Layer 5 of a small transformer language model trained on English Wikipedia (16 layers, counted from 0, width 128).
A neuron's activation on a vector x is GELU(weights . x), where the dot is the dot product.

Input weights of the MLP neurons that the questions are about. A number n stands for (n - 500) times 0.00067.
n2: 676,613,461,448,576,416,570,551,617,558,466,605,277,533,476,349,596,428,535,514,616,510,507,220,628,571,363,547,518,583,713,572,426,545,580,655,443,382,590,555,427,438,595,402,701,332,513,611,484,368,297,412,367,456,656,426,579,378,443,516,332,623,264,575,577,446,794,374,575,483,563,576,363,490,516,472,541,639,483,483,550,586,490,441,395,698,469,497,500,385,569,639,222,362,493,700,447,607,552,490,340,429,633,440,474,517,497,200,669,592,601,500,415,528,451,571,290,410,444,676,413,560,428,522,351,527,588,528
n14: 582,446,428,447,568,282,259,753,233,599,257,594,580,515,337,387,411,409,573,516,694,527,329,435,561,457,545,749,459,271,318,635,711,626,514,399,275,644,743,504,577,526,534,332,595,584,712,456,496,277,516,594,276,539,624,566,640,418,450,451,249,537,476,465,546,594,441,714,333,642,87,581,465,504,575,237,615,558,742,629,351,544,612,743,602,488,441,615,301,536,580,731,550,604,469,508,462,557,528,467,365,514,431,492,661,554,390,600,578,458,485,523,582,585,411,296,552,596,548,408,489,411,489,698,609,437,519,581
n20: 645,476,465,242,525,460,596,415,401,516,485,379,395,372,606,699,245,496,451,640,469,544,488,470,566,609,737,320,584,470,313,543,710,354,734,538,601,613,500,554,365,465,333,392,852,394,369,734,617,733,323,488,734,672,403,544,537,511,492,469,537,365,723,383,520,387,399,484,293,379,562,603,440,666,396,696,419,299,467,648,590,701,432,357,669,424,569,537,612,293,366,468,488,492,301,315,460,566,422,598,421,525,536,472,550,528,536,385,448,644,446,519,375,695,450,165,592,348,876,512,684,417,317,589,712,476,329,504
n45: 366,560,686,444,321,392,791,460,400,591,599,489,440,486,415,598,579,679,646,467,666,374,328,480,195,612,515,644,515,521,756,561,470,489,378,486,474,405,286,445,318,399,472,348,558,482,304,544,482,438,123,303,327,367,709,504,500,428,403,628,507,507,608,616,572,525,435,529,605,433,556,457,335,639,549,596,387,656,636,583,670,490,815,456,496,435,558,580,524,489,603,489,321,359,586,485,479,365,515,449,639,668,617,450,576,632,616,382,583,437,448,538,507,657,552,606,472,644,668,429,569,461,490,590,576,399,293,321
n57: 549,563,415,594,461,647,636,630,673,611,469,637,485,624,241,472,439,332,610,430,478,447,460,388,665,739,351,379,468,357,695,500,674,524,707,747,417,529,362,634,545,435,507,436,546,596,305,589,530,473,454,771,354,372,620,598,543,550,353,388,334,373,679,458,594,553,519,684,662,492,315,522,549,526,321,376,673,567,477,587,318,410,324,245,439,440,234,469,391,645,537,485,432,473,451,643,660,393,310,482,672,577,500,399,209,444,489,418,637,320,617,606,644,790,480,636,387,357,348,522,533,478,412,566,613,375,368,586
n90: 424,379,507,594,582,348,435,581,608,474,320,365,546,542,567,463,507,485,585,303,604,406,426,420,567,406,530,735,447,534,236,539,580,380,404,576,587,341,443,486,496,378,444,573,570,755,647,646,394,358,565,343,458,605,493,558,444,459,338,396,456,486,534,507,820,664,496,816,391,571,613,675,662,607,591,248,702,364,743,442,560,596,590,648,565,392,230,427,709,665,709,445,435,507,352,556,525,470,582,462,421,353,536,514,563,439,562,464,402,581,353,472,500,358,410,547,636,444,511,500,531,311,280,523,395,769,486,395
n105: 407,630,629,230,678,491,522,321,242,571,804,562,637,641,293,624,135,188,641,563,238,632,697,651,569,327,537,650,454,609,551,469,476,266,544,327,616,491,382,445,334,381,311,487,536,595,705,517,474,708,354,816,344,584,479,210,617,521,623,652,550,305,241,549,474,482,447,612,667,642,486,478,561,383,738,369,424,600,513,690,621,446,855,505,460,566,429,512,530,432,401,349,496,541,561,572,143,753,333,321,413,543,369,535,555,701,527,391,655,483,521,577,491,564,350,330,572,527,705,374,551,761,413,386,364,305,337,436
n150: 543,529,616,473,452,483,504,500,301,699,480,195,429,323,757,492,585,522,452,509,537,292,658,350,662,217,420,402,437,597,338,622,551,744,621,684,402,409,694,626,542,586,488,436,427,383,449,528,533,620,491,526,518,504,623,487,622,480,640,631,509,492,504,771,653,758,500,595,72,558,540,374,551,572,245,727,487,210,574,585,617,565,564,653,629,653,358,488,516,447,500,483,487,356,572,447,614,473,334,488,504,688,689,508,500,534,319,428,637,504,707,311,513,27,29,249,414,622,500,345,667,677,368,547,410,684,380,447
n152: 723,395,496,611,522,487,377,569,301,522,539,332,458,657,766,795,545,522,604,609,345,568,587,453,256,782,549,806,326,452,562,397,551,695,734,361,451,496,652,476,327,693,430,637,573,708,323,508,437,491,496,444,580,445,541,479,622,504,373,664,766,336,425,547,199,397,517,578,247,487,358,517,759,399,566,504,656,429,365,526,550,423,381,374,877,721,577,252,278,478,492,406,623,312,441,526,344,321,399,403,378,305,449,360,537,466,642,635,530,197,566,685,312,668,249,347,459,500,614,370,525,559,588,650,352,594,508,650
n163: 465,521,462,576,460,401,453,386,685,513,472,469,441,429,496,455,377,303,354,274,268,517,399,420,332,509,622,591,291,521,652,600,496,383,456,529,682,909,423,331,543,525,538,478,557,678,299,557,483,304,509,592,369,742,133,642,668,644,552,251,412,342,312,491,612,775,626,614,331,801,473,782,457,611,546,562,430,423,716,522,364,406,633,659,261,629,561,324,492,379,729,365,461,283,263,571,611,634,345,422,380,470,722,646,408,560,561,564,578,226,630,441,887,379,429,568,550,540,460,432,736,697,476,528,283,635,605,361
n184: 363,654,637,496,500,508,531,472,821,381,256,303,538,485,604,463,444,480,504,280,178,391,451,312,466,657,484,640,545,552,367,584,475,703,436,418,537,561,407,418,481,447,470,379,547,534,600,559,405,461,680,539,512,141,711,512,432,496,535,624,504,436,806,327,376,626,371,460,462,468,845,600,469,801,711,464,452,327,508,492,274,715,516,516,461,531,351,590,508,476,508,488,430,356,399,244,650,536,308,293,624,527,677,508,237,500,594,566,500,355,356,587,269,435,657,410,418,612,585,642,709,554,482,550,474,629,511,488
n234: 592,389,565,418,509,517,368,660,620,386,378,324,621,416,755,442,417,382,633,406,651,728,532,481,779,266,504,492,591,236,383,426,630,668,359,592,565,249,410,607,504,480,609,571,479,703,545,578,488,613,450,521,392,330,432,380,534,516,566,520,453,364,680,755,545,697,425,306,581,556,362,578,529,402,532,627,622,566,221,313,500,413,640,768,504,823,446,354,404,620,569,358,488,483,355,483,496,489,751,378,636,387,504,240,420,298,475,619,241,536,746,709,450,276,376,431,763,585,367,418,576,258,294,723,696,400,419,565
n237: 781,480,356,537,483,472,384,504,559,524,430,500,632,755,353,575,622,621,335,648,462,580,329,264,481,344,512,616,479,583,788,475,438,650,716,485,282,391,405,500,445,573,655,167,601,426,393,605,371,420,733,532,458,516,496,476,463,508,361,343,553,726,715,407,647,492,392,606,321,429,434,386,607,354,508,488,496,516,500,260,492,432,734,365,327,540,609,459,361,426,590,436,683,865,695,291,516,507,451,315,544,577,752,448,531,492,379,433,825,356,492,365,721,637,521,460,323,520,739,563,374,559,418,574,658,556,314,467
n248: 489,562,543,328,317,452,585,466,408,564,347,642,482,443,383,614,644,519,632,557,596,342,644,387,766,593,396,625,399,451,500,418,286,730,439,589,643,604,416,567,518,603,590,292,455,254,493,747,572,526,474,485,381,371,532,342,455,500,456,567,402,337,561,333,467,504,507,252,540,423,642,106,566,438,500,500,507,653,368,485,580,546,672,647,470,485,303,606,607,489,728,496,654,538,257,690,438,480,489,657,548,510,398,621,500,544,507,632,422,532,525,571,470,251,218,337,493,591,473,449,263,679,383,490,411,674,543,645
n318: 529,588,520,614,731,463,703,475,476,669,455,176,437,614,542,363,659,525,542,375,484,378,500,643,583,704,530,593,671,535,500,573,451,652,589,492,474,278,552,461,439,190,718,467,516,603,456,722,241,520,455,311,436,581,626,496,471,647,415,609,504,570,437,180,735,734,467,306,409,322,441,508,447,516,716,463,603,512,599,712,500,573,557,621,480,435,422,515,527,563,787,664,743,337,269,325,741,389,442,500,286,371,737,549,320,375,356,331,381,730,342,512,553,319,315,421,441,588,529,748,391,504,291,556,445,365,397,504
n350: 454,552,478,492,340,432,609,488,661,404,403,290,566,518,601,518,187,439,511,523,482,530,574,493,496,625,650,530,333,518,382,517,378,764,614,268,432,456,455,645,601,839,423,208,362,415,414,600,670,671,542,607,547,451,489,383,566,496,391,326,662,496,617,443,417,481,443,262,323,516,323,668,255,433,566,457,527,466,612,587,455,299,429,674,492,489,691,465,511,598,559,614,594,287,376,450,590,614,593,185,676,440,526,297,394,380,748,530,778,437,419,485,352,582,602,570,482,411,602,407,417,601,376,591,588,242,522,461
n351: 753,601,531,577,630,606,586,508,379,627,608,238,508,546,299,316,765,500,633,476,504,473,504,337,542,559,729,574,459,578,263,532,345,545,238,240,549,423,247,249,667,311,729,354,544,504,691,348,504,476,528,810,443,504,519,375,585,335,633,440,380,319,463,358,414,683,674,636,194,414,712,547,590,488,652,456,372,287,496,449,635,418,367,528,417,531,334,562,663,480,604,737,371,564,437,690,481,428,431,545,648,462,430,473,489,446,536,465,362,565,473,644,386,659,366,475,458,536,618,488,519,609,386,373,519,311,469,659
n387: 659,347,375,626,508,699,511,444,314,411,456,574,514,482,553,434,612,589,545,236,398,467,471,388,657,622,496,581,257,772,281,418,361,427,466,677,334,471,434,739,343,514,486,611,589,421,515,479,637,459,396,500,600,721,631,559,564,447,643,624,327,422,280,485,401,411,530,537,543,492,645,416,548,478,450,413,608,765,376,810,276,748,705,538,341,617,541,517,461,565,482,463,419,628,511,292,362,571,394,444,442,607,507,709,592,369,437,599,470,522,696,472,548,714,451,500,535,372,496,681,415,438,307,524,447,448,275,592
n391: 496,203,744,309,349,479,671,733,363,381,412,462,520,480,320,480,285,377,579,594,596,504,459,573,447,592,557,366,658,540,317,705,450,252,412,432,882,292,595,648,483,677,459,655,466,582,699,575,328,370,677,369,448,625,480,404,526,592,371,239,470,412,271,382,359,580,538,670,304,735,500,674,504,467,387,564,683,541,509,617,438,639,438,397,361,550,513,639,343,798,771,529,542,414,334,659,322,443,509,274,521,552,302,517,395,272,707,624,475,659,549,415,429,500,617,488,697,539,401,442,676,657,344,624,407,202,654,569
n411: 562,410,330,413,508,296,522,319,605,670,369,426,546,451,496,538,510,603,517,646,441,416,429,530,550,592,439,595,397,355,553,315,450,633,720,500,213,418,525,416,442,416,628,617,504,464,518,514,482,555,478,647,302,792,634,409,395,375,471,689,124,602,541,460,533,666,636,756,137,288,568,522,544,612,461,381,396,644,478,584,722,431,399,392,566,402,434,554,556,575,482,643,671,627,576,376,583,437,466,697,648,314,381,721,391,449,581,587,540,297,500,539,500,341,504,470,549,616,391,543,601,367,527,476,359,625,546,474
n476: 566,332,538,500,459,190,443,522,175,425,291,518,589,470,397,435,226,429,750,388,404,448,700,581,492,377,536,500,386,380,436,574,540,518,628,626,573,445,375,475,426,391,449,526,341,184,586,709,321,412,465,399,468,565,668,887,598,550,683,337,536,328,523,623,205,548,605,744,487,505,387,841,578,836,386,616,566,655,513,535,526,442,556,388,658,317,482,669,437,816,791,482,769,393,604,298,646,349,384,261,643,554,453,626,462,254,610,656,447,577,508,369,509,324,360,488,609,728,730,539,554,228,463,540,450,426,640,509
n493: 352,355,496,538,559,524,459,483,447,814,496,430,456,164,617,489,426,360,542,546,480,374,325,602,361,570,691,427,308,280,294,438,511,487,582,461,650,460,448,445,690,669,552,299,352,580,561,316,584,848,226,479,585,398,539,764,404,535,537,527,567,531,521,467,585,735,594,554,548,627,564,593,573,552,823,421,558,456,803,623,548,438,613,625,467,439,430,511,512,175,556,356,338,584,346,580,681,652,429,508,391,392,802,472,563,84,537,452,467,389,658,551,258,635,622,466,739,362,538,572,316,617,469,413,445,492,452,331

Each question shows a token from some text and the vector x that enters the MLP there. A number n stands for (n - 500) times 0.011.

"from ": 586,454,591,549,488,553,579,485,513,453,648,464,360,624,383,313,387,611,402,456,659,394,506,524,465,521,429,520,560,495,483,321,742,359,278,477,482,501,413,668,477,522,474,463,441,413,540,301,503,612,477,372,595,541,525,470,615,547,472,440,519,524,491,319,520,517,558,559,577,676,354,436,580,480,570,507,584,513,274,529,451,593,473,422,642,480,552,434,500,597,449,407,456,479,647,664,776,418,544,475,474,584,419,581,608,494,556,548,492,350,495,618,442,387,476,654,349,514,448,686,447,388,572,380,387,547,712,380
Which neuron lights up most? n57

"urch": 442,589,667,523,562,638,477,531,638,427,726,382,345,556,469,184,407,492,320,461,612,628,551,620,504,494,365,469,470,438,338,379,484,419,480,407,584,632,498,507,558,549,447,368,427,543,584,436,487,406,568,462,552,579,535,525,527,608,483,438,577,456,434,415,540,477,530,464,620,586,534,350,509,576,415,523,538,503,419,612,420,592,445,362,529,438,600,428,464,397,414,423,511,546,527,660,712,308,529,547,409,523,446,713,453,682,516,580,563,407,428,705,506,361,526,574,488,599,550,377,571,454,610,192,436,648,545,404
The most active neuron and its activation: n163, at about 1.1

"; ": 552,599,551,527,388,543,740,574,489,496,674,401,481,609,627,341,396,595,437,612,558,440,456,641,511,572,308,436,496,438,420,369,643,329,392,391,437,389,572,612,476,606,564,535,367,489,567,239,576,499,579,394,603,321,469,432,476,622,424,512,536,520,451,415,529,380,499,608,617,576,578,406,613,546,546,532,651,518,465,435,490,500,545,422,592,535,606,375,421,570,493,350,512,538,406,635,665,424,502,457,486,525,458,511,509,654,484,560,373,407,429,526,428,516,420,417,312,587,519,650,486,338,613,227,527,591,622,520
The most active neuron and its activation: n152, at about 1

"her ": 436,552,589,490,519,562,508,470,483,515,570,577,264,501,450,251,421,540,428,506,561,539,475,530,455,569,483,522,464,509,524,422,597,414,421,608,444,577,455,528,472,361,464,426,436,464,527,360,513,578,463,350,613,403,427,388,553,565,450,434,400,627,622,366,606,354,462,558,574,533,391,273,732,522,571,470,622,595,276,481,472,523,414,452,558,632,759,464,471,593,502,521,437,456,644,519,656,372,696,607,606,694,423,628,588,623,438,480,477,349,467,558,455,451,446,402,339,603,595,536,374,502,763,376,528,544,659,455
The most active neuron and its activation: n45, at about 0.35

"when ": 588,531,662,432,481,569,564,520,571,451,666,527,449,658,564,402,345,582,412,509,615,518,402,655,548,571,406,522,477,486,435,365,546,374,421,529,398,500,520,569,446,583,561,472,411,286,580,283,485,563,493,413,544,534,576,309,594,526,483,523,588,483,466,446,381,520,571,531,480,596,433,251,680,589,582,570,714,546,298,323,548,596,468,389,619,562,598,476,393,484,422,437,492,375,545,499,668,428,562,578,514,606,409,538,684,529,548,350,440,468,524,576,502,470,503,405,356,543,448,602,432,387,564,342,460,536,731,432
Which neuron lights up most? n152

", ": 654,492,606,520,509,618,584,557,530,407,604,427,446,723,488,359,416,530,304,541,554,364,472,773,541,496,357,553,505,527,415,299,696,304,478,402,417,396,588,645,488,451,550,479,367,451,485,343,532,417,550,316,580,333,488,350,575,603,495,522,545,552,511,319,465,571,522,580,560,590,541,327,672,501,458,549,682,513,389,464,555,520,528,457,578,553,461,596,401,531,584,407,542,496,530,587,657,426,580,534,451,579,393,543,513,663,567,445,500,523,358,494,443,408,539,435,300,607,537,579,474,413,520,274,451,639,651,435
Which neuron lights up most? n318

"ight": 455,525,608,517,727,571,523,681,595,376,741,515,335,475,564,221,295,501,243,460,457,529,430,788,493,508,471,430,432,385,375,348,453,550,484,506,468,523,512,490,551,457,492,477,617,476,407,396,505,464,514,452,492,532,484,503,607,556,431,539,434,539,443,462,474,532,515,386,646,498,444,427,586,668,424,498,619,589,443,570,442,638,418,493,561,417,566,315,368,555,466,452,435,418,414,591,704,410,441,716,458,562,474,780,532,619,545,612,508,338,318,447,385,625,526,587,459,489,544,655,495,518,684,373,494,484,506,461
The two highest activations, in order: n57, n163

"ied ": 513,433,509,506,612,542,586,447,617,476,543,477,445,547,535,287,443,547,310,432,641,578,587,616,523,554,440,580,473,517,341,234,624,324,314,529,493,528,552,595,512,483,608,496,493,432,508,386,531,565,420,245,524,403,512,395,418,595,529,419,534,427,567,507,549,544,570,599,630,557,219,341,552,572,507,556,647,590,351,538,497,585,500,551,573,342,455,459,364,509,439,338,646,574,453,568,747,522,517,571,449,596,283,706,464,676,569,485,533,408,507,477,527,434,536,581,421,443,505,583,519,436,515,294,549,617,544,357
Which neuron lights up most? n90

"Central ": 589,639,581,558,480,576,587,561,495,292,578,487,423,449,407,410,366,562,289,389,543,468,435,608,421,567,525,453,504,413,460,370,711,301,455,616,529,596,617,587,646,526,479,568,493,416,552,313,591,450,480,495,563,472,439,486,614,641,456,513,418,664,450,466,554,563,512,440,490,592,450,436,439,555,474,475,511,550,266,499,453,483,461,502,506,493,526,248,465,554,392,438,498,541,593,653,676,311,483,648,483,675,488,670,579,581,499,426,527,468,373,553,498,425,549,783,540,564,516,384,381,387,628,252,500,657,594,381
The two highest activations, in order: n163, n57

"et ": 630,588,400,476,488,614,547,541,606,380,622,471,469,684,452,358,313,484,210,567,608,449,560,611,576,452,497,456,527,342,429,367,545,347,420,511,414,631,577,585,609,586,523,552,503,404,515,400,549,410,468,359,532,467,536,394,526,601,559,505,437,472,449,456,468,492,496,473,629,461,469,437,543,635,440,481,542,621,424,654,512,557,565,528,427,510,550,358,328,529,453,445,393,576,538,437,768,293,580,734,436,562,322,698,643,624,503,600,524,473,432,449,463,492,458,506,580,595,549,470,608,377,689,293,370,447,605,369
The three highest activations, in order: n387, n411, n14

". ": 627,543,601,416,482,342,567,628,499,553,684,471,571,692,612,316,402,536,295,547,563,520,491,558,596,547,391,602,486,482,545,371,597,430,380,458,342,425,523,474,527,519,589,500,447,405,526,261,573,431,498,485,554,399,509,375,432,612,532,473,489,586,469,463,480,392,473,586,545,562,471,263,636,506,581,598,667,456,363,403,541,616,580,393,631,497,582,381,394,493,491,416,546,568,569,563,736,370,514,492,488,688,495,534,592,553,510,523,485,397,486,409,444,433,523,476,284,668,567,666,396,383,569,257,430,518,593,445
The most active neuron and its activation: n237, at about 1.7

"um ": 487,576,405,460,502,530,572,510,547,466,575,473,516,578,545,376,359,548,195,579,492,539,516,609,489,527,603,426,587,368,226,464,486,240,233,424,513,613,587,650,523,687,559,559,610,418,505,391,548,555,509,396,594,377,438,395,506,651,607,521,485,583,334,527,445,387,472,510,555,533,561,412,525,543,508,585,611,483,357,481,405,523,455,425,559,461,543,345,425,363,433,464,490,622,549,506,721,432,493,584,502,511,307,726,514,647,480,656,490,486,388,654,439,518,509,488,599,465,641,551,602,436,678,480,455,374,468,416
The three highest activations, in order: n20, n391, n387

"a ": 598,464,563,555,469,518,542,497,555,484,510,486,374,588,399,372,406,494,257,615,602,497,513,499,432,511,496,333,476,474,519,374,648,350,565,443,329,452,612,469,441,511,514,432,426,410,488,347,552,549,498,491,504,331,554,422,616,644,590,353,475,686,473,471,489,368,450,606,452,584,507,387,644,437,489,509,631,623,370,467,439,558,512,452,549,596,559,448,426,576,436,537,529,503,668,534,681,410,624,685,501,634,483,586,627,753,513,381,667,447,471,568,555,472,539,632,262,562,516,597,393,369,645,257,434,553,539,322
Which neuron lights up most? n237

"ever": 472,617,610,438,666,534,477,581,554,449,584,490,468,612,559,246,279,531,253,503,470,594,547,889,444,454,542,397,512,438,293,362,532,568,534,480,439,452,574,485,495,558,366,565,605,457,509,381,492,408,489,462,583,599,592,351,577,494,540,458,437,480,483,463,480,496,586,401,709,616,488,354,576,509,461,455,566,596,503,511,514,631,504,412,522,490,603,335,397,452,565,392,410,531,497,564,621,325,484,610,405,752,394,720,557,656,559,561,594,320,392,378,302,430,498,590,476,497,517,463,480,528,641,389,564,416,617,364
Which neuron lights up most? n105

"his ": 563,433,557,517,525,585,475,508,512,484,540,415,292,489,463,160,404,634,261,542,619,502,477,525,480,491,499,500,473,467,445,332,653,371,439,450,404,586,487,434,406,466,473,492,487,374,559,310,574,541,425,379,647,434,538,419,506,528,503,372,423,575,583,547,541,448,516,549,571,568,334,279,570,522,570,552,654,615,341,519,490,604,516,453,566,587,623,445,485,524,483,557,516,491,629,589,843,487,684,567,579,575,322,675,529,511,432,415,603,477,426,593,542,576,523,445,269,594,534,582,481,510,614,297,556,499,560,349
The two highest activations, in order: n2, n237

"man ": 471,597,584,532,498,532,551,381,594,483,450,573,478,535,530,177,402,548,266,465,608,414,571,529,571,474,465,464,462,435,311,509,592,311,388,490,453,578,599,561,608,604,488,504,333,479,524,211,524,427,405,355,496,421,370,431,468,538,495,544,518,390,536,560,517,466,499,650,662,576,473,358,660,467,436,485,761,592,405,476,455,509,557,391,544,513,552,417,422,516,413,524,561,616,499,547,817,336,605,689,510,508,395,621,444,637,544,507,525,550,408,683,477,515,424,621,366,520,467,496,587,450,526,324,515,668,541,502
The most active neuron and its activation: n57, at about 0.5

"and ": 587,528,557,478,491,556,625,452,470,455,535,621,423,615,562,207,369,548,305,429,508,519,409,591,523,528,461,456,540,468,366,493,691,348,429,511,401,436,615,641,533,593,532,502,383,395,522,196,656,449,518,285,477,532,612,372,606,611,535,550,464,447,498,464,456,475,407,640,686,591,472,322,507,521,443,486,604,543,461,449,555,604,538,480,670,575,618,429,428,439,360,550,483,522,524,520,814,452,525,584,436,471,412,587,577,608,492,419,532,397,560,446,526,553,545,497,351,544,458,563,462,444,509,233,342,654,650,565
The three highest activations, in order: n387, n2, n14

"se ": 628,608,585,473,479,576,630,503,607,326,536,535,414,604,513,204,462,591,225,586,508,547,536,472,610,501,418,401,446,556,416,370,468,366,294,514,507,558,505,553,546,535,521,447,551,469,411,319,512,577,414,372,515,396,437,315,502,568,531,395,561,404,521,452,386,482,431,538,638,562,501,444,614,584,410,563,638,555,341,533,636,640,471,384,653,436,578,350,357,511,483,439,561,413,564,580,730,376,604,615,537,611,345,722,588,612,538,534,555,313,393,600,424,496,454,471,521,466,572,551,627,413,623,343,492,519,595,429
Which neuron lights up most? n20

"ab": 551,344,489,592,476,576,455,417,557,486,647,633,491,574,473,385,441,407,282,522,568,456,512,711,423,554,403,368,472,498,519,426,546,558,261,358,482,562,528,453,492,579,558,325,575,300,524,377,518,545,521,361,582,500,478,419,572,617,557,518,557,566,576,381,518,409,467,580,483,620,467,280,530,525,561,552,652,557,398,441,521,456,433,516,635,429,555,435,485,569,489,513,486,559,484,643,683,489,501,636,500,583,542,683,634,649,439,399,469,408,488,690,371,469,689,754,306,490,522,482,400,486,593,172,355,489,525,476
The two highest activations, in order: n493, n248

"in ": 671,506,548,453,539,596,566,516,484,494,496,506,377,672,579,326,373,538,363,552,660,458,479,645,432,565,481,569,525,425,494,469,723,359,294,487,501,481,406,574,430,550,490,509,509,341,467,330,466,507,500,373,647,424,557,441,559,500,492,457,414,560,468,431,531,507,552,620,529,594,447,408,619,444,570,463,490,459,271,470,557,569,508,431,571,501,561,380,418,604,535,387,444,541,589,646,820,591,483,529,552,411,393,727,666,540,461,408,434,373,502,597,366,397,556,626,367,568,511,722,392,372,571,324,459,513,643,418
The most active neuron and its activation: n2, at about 0.45

"d ": 464,611,481,449,543,631,528,562,569,329,689,468,508,534,505,426,324,482,291,535,346,464,550,671,571,478,551,562,452,392,383,420,668,296,399,494,472,486,528,474,557,579,570,489,498,401,473,292,477,607,470,471,533,438,453,360,504,595,489,443,458,359,486,449,515,489,455,477,494,528,419,492,622,651,449,463,626,583,395,533,491,584,416,484,539,471,608,360,488,510,505,462,509,497,547,445,729,295,482,805,479,709,522,778,555,697,445,648,452,269,328,456,257,651,476,557,561,533,600,531,494,482,677,444,600,468,515,443
The most active neuron and its activation: n20, at about 0.89

"ets ": 474,658,510,480,551,530,647,578,589,434,697,475,519,599,576,312,331,563,229,491,570,434,555,676,501,457,548,620,484,378,416,320,608,267,283,398,480,641,576,506,557,554,447,472,462,604,555,356,566,441,406,392,487,407,456,447,535,650,469,481,460,472,373,447,531,434,363,428,669,470,348,405,629,520,427,498,628,613,376,615,485,556,522,494,632,466,532,419,367,573,526,423,530,497,476,615,755,431,470,679,428,479,345,652,483,697,553,509,454,436,300,538,487,604,574,496,540,575,474,464,571,442,601,436,571,488,546,433
Which neuron lights up most? n105

"Studi": 462,649,550,472,519,531,548,520,573,441,666,484,363,493,551,211,419,472,361,544,627,510,413,561,499,576,539,571,470,407,260,440,631,393,371,544,522,685,581,554,537,662,580,537,445,335,541,286,654,498,592,565,561,409,521,498,455,670,476,498,404,619,463,363,619,422,593,469,574,566,445,478,503,540,452,418,606,529,483,564,500,491,494,429,560,549,560,380,486,463,344,531,396,543,489,599,695,232,522,592,306,567,250,546,518,568,647,517,493,338,347,594,391,381,495,668,358,599,607,564,456,383,602,370,498,517,531,496
The most active neuron and its activation: n14, at about 0.24

"t": 505,648,471,609,566,542,523,517,666,506,728,524,541,438,404,200,399,470,233,555,677,584,427,537,523,378,419,374,507,392,445,288,629,407,456,535,455,587,599,546,563,457,556,552,520,576,519,386,600,473,416,347,519,451,542,405,430,621,427,617,459,644,486,455,572,529,480,591,635,440,403,424,503,611,475,465,459,426,425,355,549,589,495,430,511,461,488,466,501,487,415,496,464,604,688,478,749,552,699,690,460,582,453,640,631,573,464,474,347,371,319,645,509,407,491,519,359,514,614,542,399,477,644,264,401,603,561,482
Which neuron lights up most? n411

"|": 524,601,526,603,418,571,636,649,479,443,789,481,535,612,451,214,324,444,338,591,618,461,442,574,381,519,500,503,526,407,375,400,629,482,356,435,516,568,599,558,496,529,409,560,508,413,569,239,594,502,447,320,570,600,576,385,526,540,511,583,572,551,590,421,431,460,541,518,540,482,370,502,497,637,512,536,540,582,369,518,434,736,503,420,532,504,506,381,434,524,440,513,535,581,394,597,608,368,470,832,419,547,352,544,618,545,476,614,453,322,544,446,419,457,594,609,353,584,589,585,368,377,586,232,462,540,512,433
Which neuron lights up most? n387

"e ": 563,538,500,474,494,666,630,572,619,440,639,465,415,585,388,383,353,456,278,499,556,440,602,662,555,486,435,486,468,409,410,458,667,395,401,452,489,443,536,436,572,565,501,461,556,388,526,341,499,601,434,376,599,485,450,346,499,607,514,351,411,540,537,299,531,565,488,438,574,514,406,447,632,646,497,511,577,568,364,674,577,647,434,518,510,477,498,248,402,538,511,519,536,389,519,535,667,316,479,860,403,605,427,581,663,641,468,641,517,411,452,515,369,602,409,554,441,554,618,396,425,501,701,339,477,579,589,393
The two highest activations, in order: n20, n248

"g": 576,460,592,525,538,560,547,472,590,383,671,537,446,552,470,362,437,432,183,452,503,410,511,567,422,467,557,342,541,543,278,400,627,480,364,342,342,613,555,583,461,524,509,509,380,385,455,482,564,526,567,609,702,345,532,278,602,593,462,574,400,476,539,664,484,487,539,540,542,479,345,403,476,579,510,596,597,519,507,396,454,549,483,437,568,593,461,518,487,486,456,432,638,569,509,492,720,338,455,633,389,565,421,633,644,697,425,545,428,496,243,545,450,591,629,501,424,481,605,556,619,456,702,270,482,442,468,566
Which neuron lights up most? n20

"\n\n": 606,517,587,460,451,355,556,623,509,547,581,511,533,662,570,300,416,476,347,544,539,549,486,560,540,456,406,614,460,405,531,394,629,488,386,492,353,473,564,516,554,556,499,475,496,489,504,231,645,414,522,503,511,361,544,431,419,650,541,453,508,597,577,429,474,418,481,562,456,555,422,270,636,574,500,651,620,450,277,537,489,625,535,424,593,587,564,425,428,536,468,424,543,625,583,530,832,376,552,541,457,663,520,494,558,592,452,465,451,470,404,405,468,407,572,486,292,633,564,633,382,396,558,197,447,554,603,442
The most active neuron and its activation: n237, at about 1.5

"es ": 612,544,382,570,594,574,661,496,569,467,664,432,519,541,539,252,252,566,283,481,649,490,617,535,522,619,513,534,567,411,199,465,534,317,257,451,446,495,634,609,549,645,590,440,498,503,466,389,477,508,560,439,540,415,501,378,515,629,518,485,458,456,496,444,436,530,444,569,690,508,298,297,665,471,453,475,614,424,442,498,378,620,439,443,439,512,530,400,437,577,516,476,633,583,441,613,649,478,484,661,547,506,303,574,497,664,502,556,441,367,418,501,448,502,463,534,434,570,592,540,553,373,588,492,551,581,571,390
The most active neuron and its activation: n14, at about 0.47

"ies": 470,653,600,503,581,542,704,582,638,469,690,460,528,607,643,178,467,491,272,483,505,576,571,639,466,530,387,494,503,499,456,474,477,518,253,400,378,521,540,554,483,560,522,479,301,479,548,314,625,464,416,454,613,377,470,522,459,525,483,518,482,526,527,425,558,538,501,557,633,511,437,395,531,517,402,535,577,554,398,449,501,479,440,378,567,319,593,407,417,575,552,486,514,477,365,644,691,486,459,669,486,501,572,686,582,603,613,538,470,356,156,618,392,410,553,507,334,590,431,589,616,403,511,331,484,569,537,459
The two highest activations, in order: n184, n318

"was ": 608,470,525,490,484,590,518,528,465,438,571,566,432,689,576,241,407,541,361,398,496,391,528,618,439,493,542,499,487,421,435,360,659,423,406,521,526,495,509,602,430,610,532,404,415,386,519,414,539,481,479,316,471,427,607,268,539,574,494,542,538,415,504,494,649,509,457,537,643,660,487,178,486,570,405,564,663,523,358,456,491,515,574,429,574,530,646,534,459,603,498,523,447,402,582,512,736,413,489,679,522,428,425,758,590,623,397,535,639,491,423,643,438,540,651,531,354,483,510,579,445,341,555,264,453,476,640,442
Which neuron lights up most? n387

"ch": 536,464,594,552,577,562,627,485,519,492,775,490,265,394,574,100,434,467,234,420,623,487,475,543,480,551,453,323,428,356,520,419,545,411,420,407,484,612,565,515,616,527,483,444,525,436,470,389,475,517,498,283,482,469,512,439,494,620,510,586,458,646,486,445,623,510,500,492,576,485,486,392,469,606,507,545,605,560,441,452,519,571,492,488,586,479,502,349,437,430,450,408,591,604,480,714,761,533,634,640,433,322,443,626,658,620,412,360,477,463,365,676,395,510,593,633,383,564,551,621,487,484,658,334,505,620,505,422
The three highest activations, in order: n493, n2, n318